Layer 13 of a small transformer language model trained on English Wikipedia (16 layers, counted from 0, width 128). Numbers have three digits each and are written without spaces.
A neuron's activation on a vector x is GELU(weights . x + bias), where the dot is the dot product.
The model reads these tokens: "s" " suggested" " the" " n" "ick" "name" " of" " \"" "The" " m" "ad" " Russian" "\"" " (" "D" "ue" " to" " Sam" "'" "s" " family" " root" "s" ")" " although" " it" " is" " believed" " this" " is" " not" " something"

The vector x that enters this layer's MLP at each token. A number n stands for (n - 500) times 0.021.
0 "s": 492480474512483561512501490561494500506519497490555503496509508517525494519526510487553489508496507415500478499511504508510496512480505519493487484479492493503487458503501484498906466524480508456505461505517501502507508515504523519513527443499513517471506499481506505502482466723508449516512476517497494472454422506498500446537511501492484483500489468488551488476494461489550446522472
1 " suggested": 502519503483520515495504481537524485472532504477460492486494506565538464544507518492478476508480495541509464441535502516511467510506520515435472495493574483487537478489501513495915484527505520439525490504491572500520439556519539515462508497520455453499510511475531481485505480589455470525474497540471506473475461535460552459541493462486487555495488495488500530523451485472529411473526
2 " the": 509488500500510516522509520520497505474494481499490523510555486523484482505473497469511523489495481594476480501512508499499488483472515495479523518510498502479508516476505477498974493516492525447497481513486542487526531583497513517501542510507485509490474496470485503495537455508517504511452546508494476514496510485480497515493465494492499506486517514486568484537476483480498493493500
3 " n": 537491434434508563490524510514469511471452506485544457522568530476469552456482496442541506483497534531530498480499493491478520521528493511547584508506447516489529433474502496453802537521513499426486486489401486522542447489499512518550507491533532521467484489491558487489517518760512518486490522491500471500490503514511446478548428458487510502546493527482555471472519463515486497451531
4 "ick": 557520496505461544479549407552423431463476488498471542468516429449473500535531444526488516570482482487500547458500443540449529549550495452455511470517429480466531455497490444491738508516549507513502486486552525513545456495515512498546511490507487468516496497461519487505552483746533544509491511459463459493516593509516497497528454401507530537581579532564517539511527468546465492488468
5 "name": 491538565543494546453533512501518490480441465513487482542503504506435416467559476490523548543468479571508522486478554492526418504467460500478556508528462550529480444481515476457792491436492552468501548449476555557491428486437447522423466441495446487480476503467469509477512498691491495575512484477483456445511502535526559493486467447476480563512566524551558496480476477482489491505498
6 " of": 491525501490493488486492526474491501502492501443499493510473509526490473508578518473523501525486475587480477515494487471523484520506456513465542568512519556513490456470544490530931532515462528490460491466483522458471504496513485462422462449557527474501535486479521504500530499576491468485439531487513485473501488487506493491497463466494490538509524505492533470465437503531490509520494
7 " \"": 480496502459486455458521508525477459538491414507514518497502480484432500469509512462520474500483488488495484490463504526513498540520506517525484496520520595479518517467530463511832517554511518501468522463501515509475471495510524517507502452531509521466526548559476494496581489610485487523442582510538495479450524534712389493488465476473487533454502544504499501484452538445534508522501
8 "The": 521475490483457466456503521535495460435490496477487505461541497456455512514527560493492523495498477582470456478495504513461517480517521496474548497504529515486477507494501482494915489498547533507504474476484566494473556562505521523497522481495519474441503510497469550494525434566528547472457539488491491506509521509504429556494493454488513506507499506480539443489473486448511553564473
9 " m": 511530503457506520455497492501459461453440485508588475523515490462453578440473534477548512498515473488541539500489514528461510473495540463503563474445513527516516487543562494474764508527499518442471452459465553531484492493498468495506430486491567529446504497536550474505484475777529542500535535491525478490463491518516442518544437472462534538487420516510516492442534479499475484433508
10 "ad": 594552432543447462439506472539429461524457541481531512470486450474430520529479482513493513476513501506512587482465487572463490491550500459519562465510510504481468442536502525435712479542526480521526518473504528444462478498470520556492463517559536477535465518508547492478521494756577531517526525523503523454483582449486506531481493348498490503511497522489462505463555561474444475530521
11 " Russian": 538448441531464527509530474466479479505483460533545491494482480419454515488538490540532560463450512620484562521539476520459467485575466483466533412521537526431441465510531469503791492539538523485504490528441570454516513500496502511496451495489538478500484517505454537530456418697478479477510536492530480420517500495473531480472489484470437519481518472486556499436505432528485531471508
12 "\"": 475464527526489563483548513534513454506472443494496482459456513499512485482492525471519438500485510508488538506452495511468503488555559519461470516578508554471484529470565487486856508527471528489466518504576546487500454484475425462473453512515476496482483497542491461531527541682453513530472555483491496469468510499470473531545433488450549546471479495500524543504453489468548498464496
13 " (": 486508515510452530512509530506503539582504451524470528523511510503449514502500555482513481501486496509491522504469504467488484539508504488486444498495501526505464517502502432562887521515487478510483507503529541493465456433474461533468517507496491491460511515504561503531491512566507529508458514501534512473479447569669440514498433459474506526468525553452517488450463525509495486441490
14 "D": 487504462461504517458470510545501499468477536499496500488561524520456565525500559470465473484510507462475464479438470486448522509540527546506554450481541503501501493530474490490764506510531486549448506538504528456496398503524579525535513464519507491454501517492493513503468516795480583497501517498512487472520533545573457509437482468431477550517515541485566493499485483512487499502452
15 "ue": 516573511511453468460502522550409458499464530513408491422494520529459482532561446517449519510465491511521506485437494507479481530536523470481519486558450528478457474516502453457680514537556498486515465518503525520433431496475556512483510457500501456487549533507519459506514489772540612514480424431433546538559582462535485530421479410482484498526529528527518467475484492448483503482482
16 " to": 495628504446535468497518459459438467516530490459467507513428519509498428532495528531490479499487530570483534561514492467523505484459498568458550450541493538533464511560486482551815510531507541517473411508480571525445404555496499482515459507496519467508554522486477587478459491574516562488461510517487494486622394538488519511545499459488506507506473517490495464484535459496480459499466
17 " Sam": 459488498451464548492489502543434552522468514494461522541500436418550534519460540459477506449492502531514513473516489500459504485458507561527522486410538583465508535518484495465709489536541551501475458435502586499541507460541521486528481481441555502479500492458461507547490479810451531448496523507524495513538488584531500478484493464489493553525487530477501485511494495556516486561468
18 "'": 529444505548439420518479512514467519466464538557485510460482505560452460530449515483534544529431465539446498549475495566526468477526546496483492533523500539512448574473508500429737489518569576549494478490515588477459544519533468499495435387568539514518547572480487518521492518640538532484493582492491484467580557580522492490594511495468512503527466528560509565419596502505543463482475
19 "s": 557529486507475478524468486478464454517499539491496465479519478521507492548506512496493567497460506664433450498482460500529491479501518488527552500513585515478466530489520521465802489533503566483446474438502532513509525496492479523505432463507535494573536578538450544540474490667550540489494519499552503504516509486466475525492472483444551508438429534488483516505553534517459436490398
20 " family": 515519486544486513478458465490441494482447476535505471485476462514502485456485512469493538485462478641472479463506498536521483476498506537470521475464565537456436477510561507435805513478499549486436502478495538539537468492441486492503413492463541529527510543499462513513465518667534557476513517471621523504498468477480513519516494434432556486438474469517487485462542539549485419461482
21 " root": 521513541507441538535465525511470484462475404521449475541492461475499504452539503475470516534435456553472501432485461576488495523505463532411481523511492540476435498486552443468765487468532512485489525456476631512523476566479461484497512470455528510537475484460517529508531465718471565569503456491529500471482463492502540530517535428477520505516459589554511550486487486508494465506444
22 "s": 519531523503510555476521500443498477540503479519501449575488475502441466466539509471507510539471518600451517467442465519528469429487583476513531533501504533481488499515526518462804523493448508556427459455494582504514502519480506523490447437510487510551500503510517550544495565681517503526508506463524517484500463516489576579458461432490518516465493554529493504498537541475474416470415
23 ")": 465470541504496561494513530503500516505489440513511485533434497461490489500514512514502474530455487556468516477450506522502538447507522533513473505536533550478442477490508512463899531493476473547458527493501539481486488463473493487450506499504468511493469507488554527535491522656486496547518542523485517480488506531437521510510461456457484500481507505504538535483440543499546426483477
24 " although": 460535512521503496468519502531496506490527512497509482463497495543534474493491513496523514518456522511544451510516506498508494525519507514446481526479529485532503527498519480502940461534485459475495479463492606505551463541513529519454529499545506481485482522499558486507508489577495485536468508501513481489488505550484569522494488505487487537507516546500478448482449518480529496489457
25 " it": 517511520487488470480523526559443508467475468538489521537535475464484497492490417485474528483445462573487473464477531455520566512438554454495538516497531544510472532491501493496842491491492507495492520461523577586512410540523513533505553491512479472483469480492520458468525550643515522530525515576493463531454546506494567515477493505443480500439491543473506504490401518548559480475488
26 " is": 487538558474467488497521479533488517516456520478473524492518461476481508475481487520493573540463480540475493520466523472480482506453512498499530557437481502494455547546488502556890497505465493535475462437475583556513420538542495507433540523521507463497472519528518469568447546556511549498465514517507486497491453532496556514529522464499468565486479511479538476512480490475483479436455
27 " believed": 510497567491508480513499465512568488481521482458480543507539516513484491555508511526451519520421438556524469497522520515481493499505459487473503524486503496489510543477515470519846488484485514523549490470498578523525442527550549576443537505501435469502488555519548473525466493575461512536477459525491573496457540575540568497526504435514506560486541483489508486456447543505487371415540
28 " this": 516483512465545493491511515515502497491475478551518532526560499528435519525498470469454534476434465627529503529504505500475516487474540477448505512513537510522497537507527470495887514491467503476514531473497601520498457600546494532488549476507449492522465531500483491495502485570490479549502498544501501555434526483491532556510492502502525565502541541493525486499415526513485481477500
29 " is": 502555551444472512502514478521478483523423509471463516516519464472488494456485486484491549503442457520473481507454541482469476529443499482501531587468490483493480493518480482549861519518461491504464471459482599539474422531547496501445494539575520470515449528541514491581503532584483527503458536517501513497494470496496567592516467490517479568512502485462545477497458508499463466436445
30 " not": 475467514447468495502479471548487485501475439450494553489542452434512459497538529484480565513441468574484483507521495468475487539447461523523497590502480470527474492542464450533814472519469479534489509462465574511514394580573488470463588512530479466521475557540485531568510534587456568565459525531509552519505542540486548525509497502571478564543547485433493484481499511533536447494499
31 " something": 504509555470473492482491499553475489492507441486536606512514476462431527471550478484496550500435481591498496482511534531521489493433449516494510496479505502504520553483514450506836485501470509494493517453500581519493419537562502500452585479515496457448485540547483472546491477616452536559486478510487548550469546533512547541522489480523491595483507512510484422487443489520520479426492

Each question shows the input weights of one neuron of the MLP. A number n stands for (n - 500) times 0.0015.

n326 (bias -0.458): 513488460482382347474437635611617403463628560546360605369662627379442397570542637600494506317669398584217543387536482626503457594449567402480550434582450542513573571671439451426418497656427717533520419413605390425346671486559588687608441467400626376581647680402637594602357374478317510483538494646448469526742296488526447378528414555439539386523466399229475282472165440412506417398365
Its three highest activations, in order, are on tokens 8 "The", 16 " to", 19 "s"

n71 (bias -0.028): 500752394680548690455520457532551458492561533495505636401597579429513593468418619417442450566548426455460412412384568588418550392599648555325402541425362353490626508359447503489505563645593336349531392503427472549464458412454695580403519537505449619327530511620673489538474444520527511497469407458554344508532470571497566533572544513375473511406430310612454323614378403401542593510413
On which token does it fire most? 24 " although"

n296 (bias -0.112): 378412440498500649540516600594473562399451467482585557473474523512493583401505567547514500573577587461450576517475625547631533426534415632373434578486497550464530619662553520527480531520500485572500520466487625606542495496310551605512565612550348513514409689595531507443319624492586463528446724635379531525477438500632566465346398456526493510413467435422576627602508390421772414589542
On which token does it fire most? 23 ")"

n399 (bias -0.178): 450738533453594583486466479424406259548720416701444544569633403544488393514566570534616545441549514523445425442487446593509410636401462585551455455480341430402449505482762389463488531456372594351576573381525500408616503653395506500352394515673535569228418336455654541512514414363476477566564500560528537506443448328526481459563571440515463336474472571465386646577554506346477339327656
On which token does it fire most, and how strongly? 21 " root", at about 1.4

n146 (bias -0.217): 524518430268262590524531567468502473560472673438490462441627563497400598367547570494443474508470461500449516511642495394503536455492607402448490675580374584670595588478670481508435440471628471321547469542532629423432554609623544588477449555503487516493457557619583460449536513471410543415388446417678573619460490632529404348365678418550613460460397568438413698515467372564294523393616
Its three highest activations, in order, are on tokens 9 " m", 3 " n", 27 " believed"

n445 (bias -0.263): 399527551480513622462525735476566591532530416500487441641615487503348495304534680531580531543635541531441519508498584497349362403477544626503378482492478387582551535559542609490493469584465474304517422461423525553580464575466620627466562446532660587561619444478652665434438281552500425546383447459522408503343406603505457529676289432399354468590566507374449400515429391548566507665537
On which token does it fire most? 3 " n"

n141 (bias -0.080): 458469476454383516597442607472502517295618516474517414614464483642387390513492534591412533358583462523604365503543473366489458405588534613388453440493561708493458463310524500400486576482450434471524491253514329433393555495536401431439340765571456373427435621696497657521515464455606417569533376623355454420445498483492566508467526452505472407516517388414547505539444585526425524492526
On which two tokens does it fire most, strongest first? 6 " of", 23 ")"

n155 (bias -0.057): 586668555441480410530506586568528405497577520601470451503443465600517610400674383446434481395438464531470480571505545415564436462406452423385645514497520500434700615532710554590438475764399506429443655432687530448454558546699638479583584425660698351497520536544456576337497480441578540588524401456464515579635335451678524364497465522341486300526462430627677363444608457329555644442422
Its three highest activations, in order, are on tokens 15 "ue", 16 " to", 7 " \""

n254 (bias -0.202): 468493561414277607492503321571449541519568524508480600543461460470526347551567542494625528527490613575478457469596437432516554500345432505454392606268425427404647394492532458619445523521519485634544460381551338583525530398589422416615537565350479535471586606481592521398434554442457382500415414439467398458582307701492557524581516389470675434448364539505320314588457557649457537416434
On which token does it fire most? 17 " Sam"

n385 (bias -0.122): 658530304500513506466488476476449545519511530383423481690500474679479630555686570380521518453594542598585494497550387446382536440552437484458407301495555555567604591443387581559438595360459595406559572447401350482614416569419673635497530477442687528505406423503581406678524380493591392486492573715494398345405530395540543418419296444547415438497622523486649593598663485484536505571451
On which token does it fire most, and how strongly? 3 " n", at about 1.5

n182 (bias -0.179): 550441559493526454544483564558477517543405610383465500493636390550430404633593639461635367417621564549378546552316534330652522742403444370362510389543446481487463663360397405396482454471572557582409404531458464508584508488413514503684505493505409570589450500723544581516541383435481600535437419446545478375464515537367418471570410446334583424589555522375332396448362454406427379457527
On which two tokens does it fire most, strongest first? 19 "s", 13 " ("

n488 (bias -0.200): 368526469551485568408574549508637441482526589453566526519392556580579429665520500576614485680700397553319471599528548495547353335517474490479375581507545509433578469521545497515491488551448352487489470368610589483420550425689577505505554548547434516453536571481517320423567652430662510358293495537505414657443412556536451391456184518590432487518515423497490580507434581434623603507549
On which token does it fire most, and how strongly? 6 " of", at about 1.3

n79 (bias -0.072): 555495467523414517627465514566666601617523433575547415427477526534284632476384453317556569350644380406520480354553446571508486588413607320438398500555449447426600469583600623484487455557522527533506595435456523450405373665563573573393633477416511679505497413492399511580551535401433310449503355558416557375427464479435461420617594406322333333593555487500560649344368652503463631423486
On which two tokens does it fire most, strongest first? 28 " this", 0 "s"

n503 (bias -0.213): 409415388359431486434388543452328607448506561423603580347482615425469486459469537440571409561545375391542402466508389312555607613407421459410443437445416529467440556446415500534404448531460525509612505228381494562537538342562556687506517418419595636360616536441420767560475592486563426413420467516635399469581569594685470291603483269491364548627508575509484500500372549528737439456509
On which token does it fire most? 17 " Sam"

n25 (bias -0.505): 497376469546343733443638453552472571431475541288479584449490488512405421343582432516380416579265355503575396436457586497497462760634422330414411201524392489654632456494537608579406560466491576472481670604743438420465590426371439536443488539535573465525519621324629319540353537487670416436494473503304678448483652488586523409457347397605400460414497503428491400462494416491545541713254
On which two tokens does it fire most, strongest first? 4 "ick", 15 "ue"

n188 (bias -0.128): 570503480471434764444452348572522505613658654387604343541580405336426472467599531586516484264337514456391517431408513467625411423611565613523540460409457441495517555570615620632470378397389486405599602555365339468521600589578537524546520490651525474561403538549576475399497591406395511477439433551444649376428521608425516370425413407555297394723444628568484535521620403375473409462323
On which token does it fire most? 22 "s"

n171 (bias -0.159): 441435520434582631547581681514568508622659557534583441567577497593597447314500598435505606386360437594530497616585437656619474534413599562474250492427506593513520482596508511682401473628531440503667453503621424441592638574525506473590545445517375480600422720465363544421377500516312385586562478592527479395443544386666521446500443566625368450438564526415326734487365345536616492410590
On which token does it fire most? 28 " this"

n363 (bias -0.258): 471497374636577441651373392543487414417494550409481485420675500552514302639617755439506508521522656503316456431330422460506464455304581382330514517408408353511382576369557500663455336425329469515424363434559421603735539554433425611523594671456549580545523506695410500523492426474639529399582520477564579480503573563517497456432459654518483573401464361403514403533610484717642541511389
Its three highest activations, in order, are on tokens 19 "s", 30 " not", 20 " family"

n479 (bias -0.211): 450363431495408569494553524432556604473519594458388529505564441656404510467655471453492525545591469492401594407500612599564599581452571373460357487477519507475681539697424424435500597422359528469274407521511462550493399454539497389355627513503453398476594586265615461545390665442561587613489628470417470523589456389459547463458537469481454236424497382590550546353551730550566578487471
On which token does it fire most? 23 ")"

n478 (bias -0.188): 494605474709349546572512565508487469614555399614538608405408386553528631489494463467637596589513728453524575511508510436514437428522403603480333597457465508354426479494300615450409596562440607523456272347561240465508680415598465649464523529543514658580365664471505391401525608574552545616394546456613586609495510455533487460524401411430566331441376423469462406432503699478614358582486
Its three highest activations, in order, are on tokens 10 "ad", 20 " family", 19 "s"

n486 (bias -0.249): 425267416616508492545483589441435584495660571595487433498438452492471497503458463251578620503515367358347484397593353492538434254417510479511544449490588629497535437586420484503449510548557319487626507481771542510487490467358489537492408470478505377483540474450581426562453518445522559577593418508627511476614485376479705362592416532403521388406333367349503492633319625495423605451573
On which two tokens does it fire most, strongest first? 20 " family", 25 " it"

n454 (bias -0.092): 371625527544640396481469644576529481618488524524645356681497574530609572622474523549443599527708603532457473633503546561379560494604595466518520567528428352360497632696489520491470364369423600439530425266594479411475446330631677506540444411435526607551526614575466552509631523459497579602564573644531423538570511301460486426509485514376377410558338388335597415279222468523536383622479
On which token does it fire most, and how strongly? 19 "s", at about 0.56

n118 (bias -0.245): 341463411429505459470358611650511625406619492599543535443545488609433656568470628436464478380594512411600413475633486465472403711439549624410500382469433623546592587560458593542430468502551480442568380592478345490495580518560733428537669453400609533482402484417537560495361458601528513487479536605540405297481460500493436388446715515412500533497553549432555552481495369572440526425573
On which token does it fire most? 14 "D"

n30 (bias -0.297): 469623620506392438505389448412437466497406516599375681606539526532464623488506582503479482370557476455407332603604534476655366486470622456381474544506453401603444655650574524181389399576612590454545571473654554483302559595308302468568555318683560653372573571683488566558485569485624592444420400426384414576407622436651431580732361527364314445518436629438616567480513527524541460725460
On which two tokens does it fire most, strongest first? 18 "'", 15 "ue"

n429 (bias -0.188): 488486488306567625545398374461607436591586454364560533495386517444326468427574333383509538473629515468371650612374614527361500659613453434380423566236362387606467461620511515488470381503327418622404513465616328557357408500598555380480699561485653448489405532546605399524308488397506509337428428599617541391533553525394500437455666535448491464631406598373625569246387562542575480375310
On which token does it fire most? 26 " is"

n177 (bias -0.365): 521483497536607473411440346685579426473540512467596577659625419480366279626689588519666531608586362471544566558473618319623422500440426566348387463562421440540335436453442497721378598471440454565644463585573500559414574591424476362440554573527421509371644550466330576506463532471662402503321441649388432614486357458456598446453506413448552426500596386461649525497313282271562564523384
Its three highest activations, in order, are on tokens 5 "name", 16 " to", 0 "s"

n317 (bias -0.179): 575423599500430484428469636730370360462692630543637487478565585442466495404450561444544546678435575364472427432510525568559524691469404444418531475444620424546338498340485327600460482532449492577555483500649483409605557549635541649407489511378445598417452438662409605617681513496451532514592538557444469576370451452521430519489508581470547662580574241529578409361565601526480433503532
Its three highest activations, in order, are on tokens 31 " something", 0 "s", 30 " not"

n132 (bias -0.241): 576460444604441500504519583542574463363642428622385548482439595581441475434579598534442592352406659421500554334438493473452459594304547541482474399389515315507462415538465480527458622438528495367531418532427534486325507393500492362480685466610438397436430516534620659560537352492480543636566469361540434473470474370540377449503535534345564605538363547543555547615533424520488484488341
On which token does it fire most? 21 " root"

n395 (bias -0.313): 417492436328422488493601514583566622363724491324658503328506500662480460520503637439500547398473450520437576418521244330471602598528476403450571379299265394549529489414476720604473503503567402480491495616648425443543398594568553488578633571488523538516628503530559480589486508406611468444560580453594497460540559597364538413430471486589503506411440344558323485337280323406522326506558
Its three highest activations, in order, are on tokens 1 " suggested", 27 " believed", 30 " not"

n396 (bias -0.159): 559658540476448534466485455609397536360541583671503740598616662561467508484522463494516426374534569281405468595428463567514347481563495492561446414451373344454586497517495427633494489606474583643271525377558544527489595358385445622486372586506561529492621503686448539497481472310583469526473424571601603572549432596531335363602449716500436368553551590398529805487584460478500624549415
On which token does it fire most? 13 " ("

n481 (bias -0.170): 384614270708773548410543654639630465348556576418594609540478590423406497536490391608655556479446500333525358571459487554545490553549585697423487379330542563480566663503674690574521483436642420534457518473752589494542411443564342648533527439607584601345673637468563601561374359208773432437393732526396443443406693506557448603773479597549386575615660548527497578436521452588628449589281
Its three highest activations, in order, are on tokens 18 "'", 24 " although", 7 " \""

n498 (bias -0.147): 580509509628578562434475540338605404564565433495578651433569567593549491443539469339484637522485456523431548572573681595576428375396616668609529491471534498471328533542531540546529523521481463458424510549583495417515466573610498468336557602440532481425500530413509551578420463438574509524441423603450535449474369493454533443593599454488223505486426557455569544460406582533566606479644
On which token does it fire most? 26 " is"

n496 (bias -0.112): 366583363424558603486503458431502509355393455525488260500536535582665490464318328487469471585435488388225601537398550632565477533531482521432509592436561423377560549453585562549400447556440584549518474468413572298461521424463645450431502567400473414570601604546555546399546483526412596525503533459471459407486429523268584418468557515551631470434559551560477533594455551512543578457540
On which token does it fire most? 21 " root"

n252 (bias -0.282): 448551488569500419585409429530462407621396497340512571528458645419527464488449488513411595693532604437568416633399577288488588700408472556437439506371566472629385523482449506612419435664289431494338397349418356596555482486448547497625633432547612641547652665424640669564598723397652687462439497458361481436517600269594442398673340359557713445628304543463538408420519653473541449601448
On which token does it fire most? 16 " to"

n321 (bias -0.367): 436459414577674642490159446449486409519471646398621682561560359317434384543578446466574448284577438422457510481509594453600519419359479684353555360558432576403574494529284367513466370535494485608318520607711261436393564646642428577620404519490591497503658517320537556494389584406490672438450746306312357597430503521582647487608430428546438478576524399494639398364617562557436524392420
On which token does it fire most? 16 " to"

n133 (bias -0.264): 559533489480377650500583605468593693402472505589531608596642536421421550424378524528495458410497636394602514479424507527476596634490725541536336479559456549567426407484472489529435510481533369615578443580411531462427653472524445514466611489669410541529441494517490707610403761478369333550298464604560542391535478579434495454750635508409368521452636548546505590450481293433503505510451
Its three highest activations, in order, are on tokens 23 ")", 13 " (", 18 "'"

n181 (bias -0.254): 410564352344606414483532489508573394500520489387383574701523731456403457556559576480445447270681492310603375414567586497572639461489442369472607623484430400560439260626470538516450537384420484538341432406450497542636634517492534497611558507450723492381530566365574554454407537531530445637472482505440403503500439500492523418465475356441521500497349546412352469406578465359542447529514
On which token does it fire most? 3 " n"

n199 (bias -0.198): 439551558614396421541657454552449519643354689369379564505555495375460420385477370482455629594533579355369438600582519629550376359386524361384425483242411412492365427616460509503455486391237590647518518469559482398402681559474595613500506493509454479445460601464553449526458528381567488382461539617427213460322465440457541415522587667423441584506323432436508530522462425394661441458302
On which token does it fire most, and how strongly? 26 " is", at about 2.6

n225 (bias -0.224): 495582425570552646458424588545533380535470449446601455563461553477552607521607434427374526349652723477411535482629478566548549397477372608418327464671486485444478505391468312531487355358476492431417557518497447482622590531418415638389433597468435592570439396352554573434662612454419356764580492562576528458400520430390648436548521536497414405558487470436510461480438563621503378443674
On which token does it fire most? 23 ")"

n134 (bias -0.347): 537537423422750520656444450497470408648531466607778527424675328478408467435301556532641378487313523148490578490470417454594558570398845516473557557490588402446534391467339421647419403378372358560372323526361420475459436494658712613484353432500546639394619623510639431689345614396665540459531557522511469611576543525487337621486610402459510533497452531440405586361507457530564584278540
On which two tokens does it fire most, strongest first? 9 " m", 14 "D"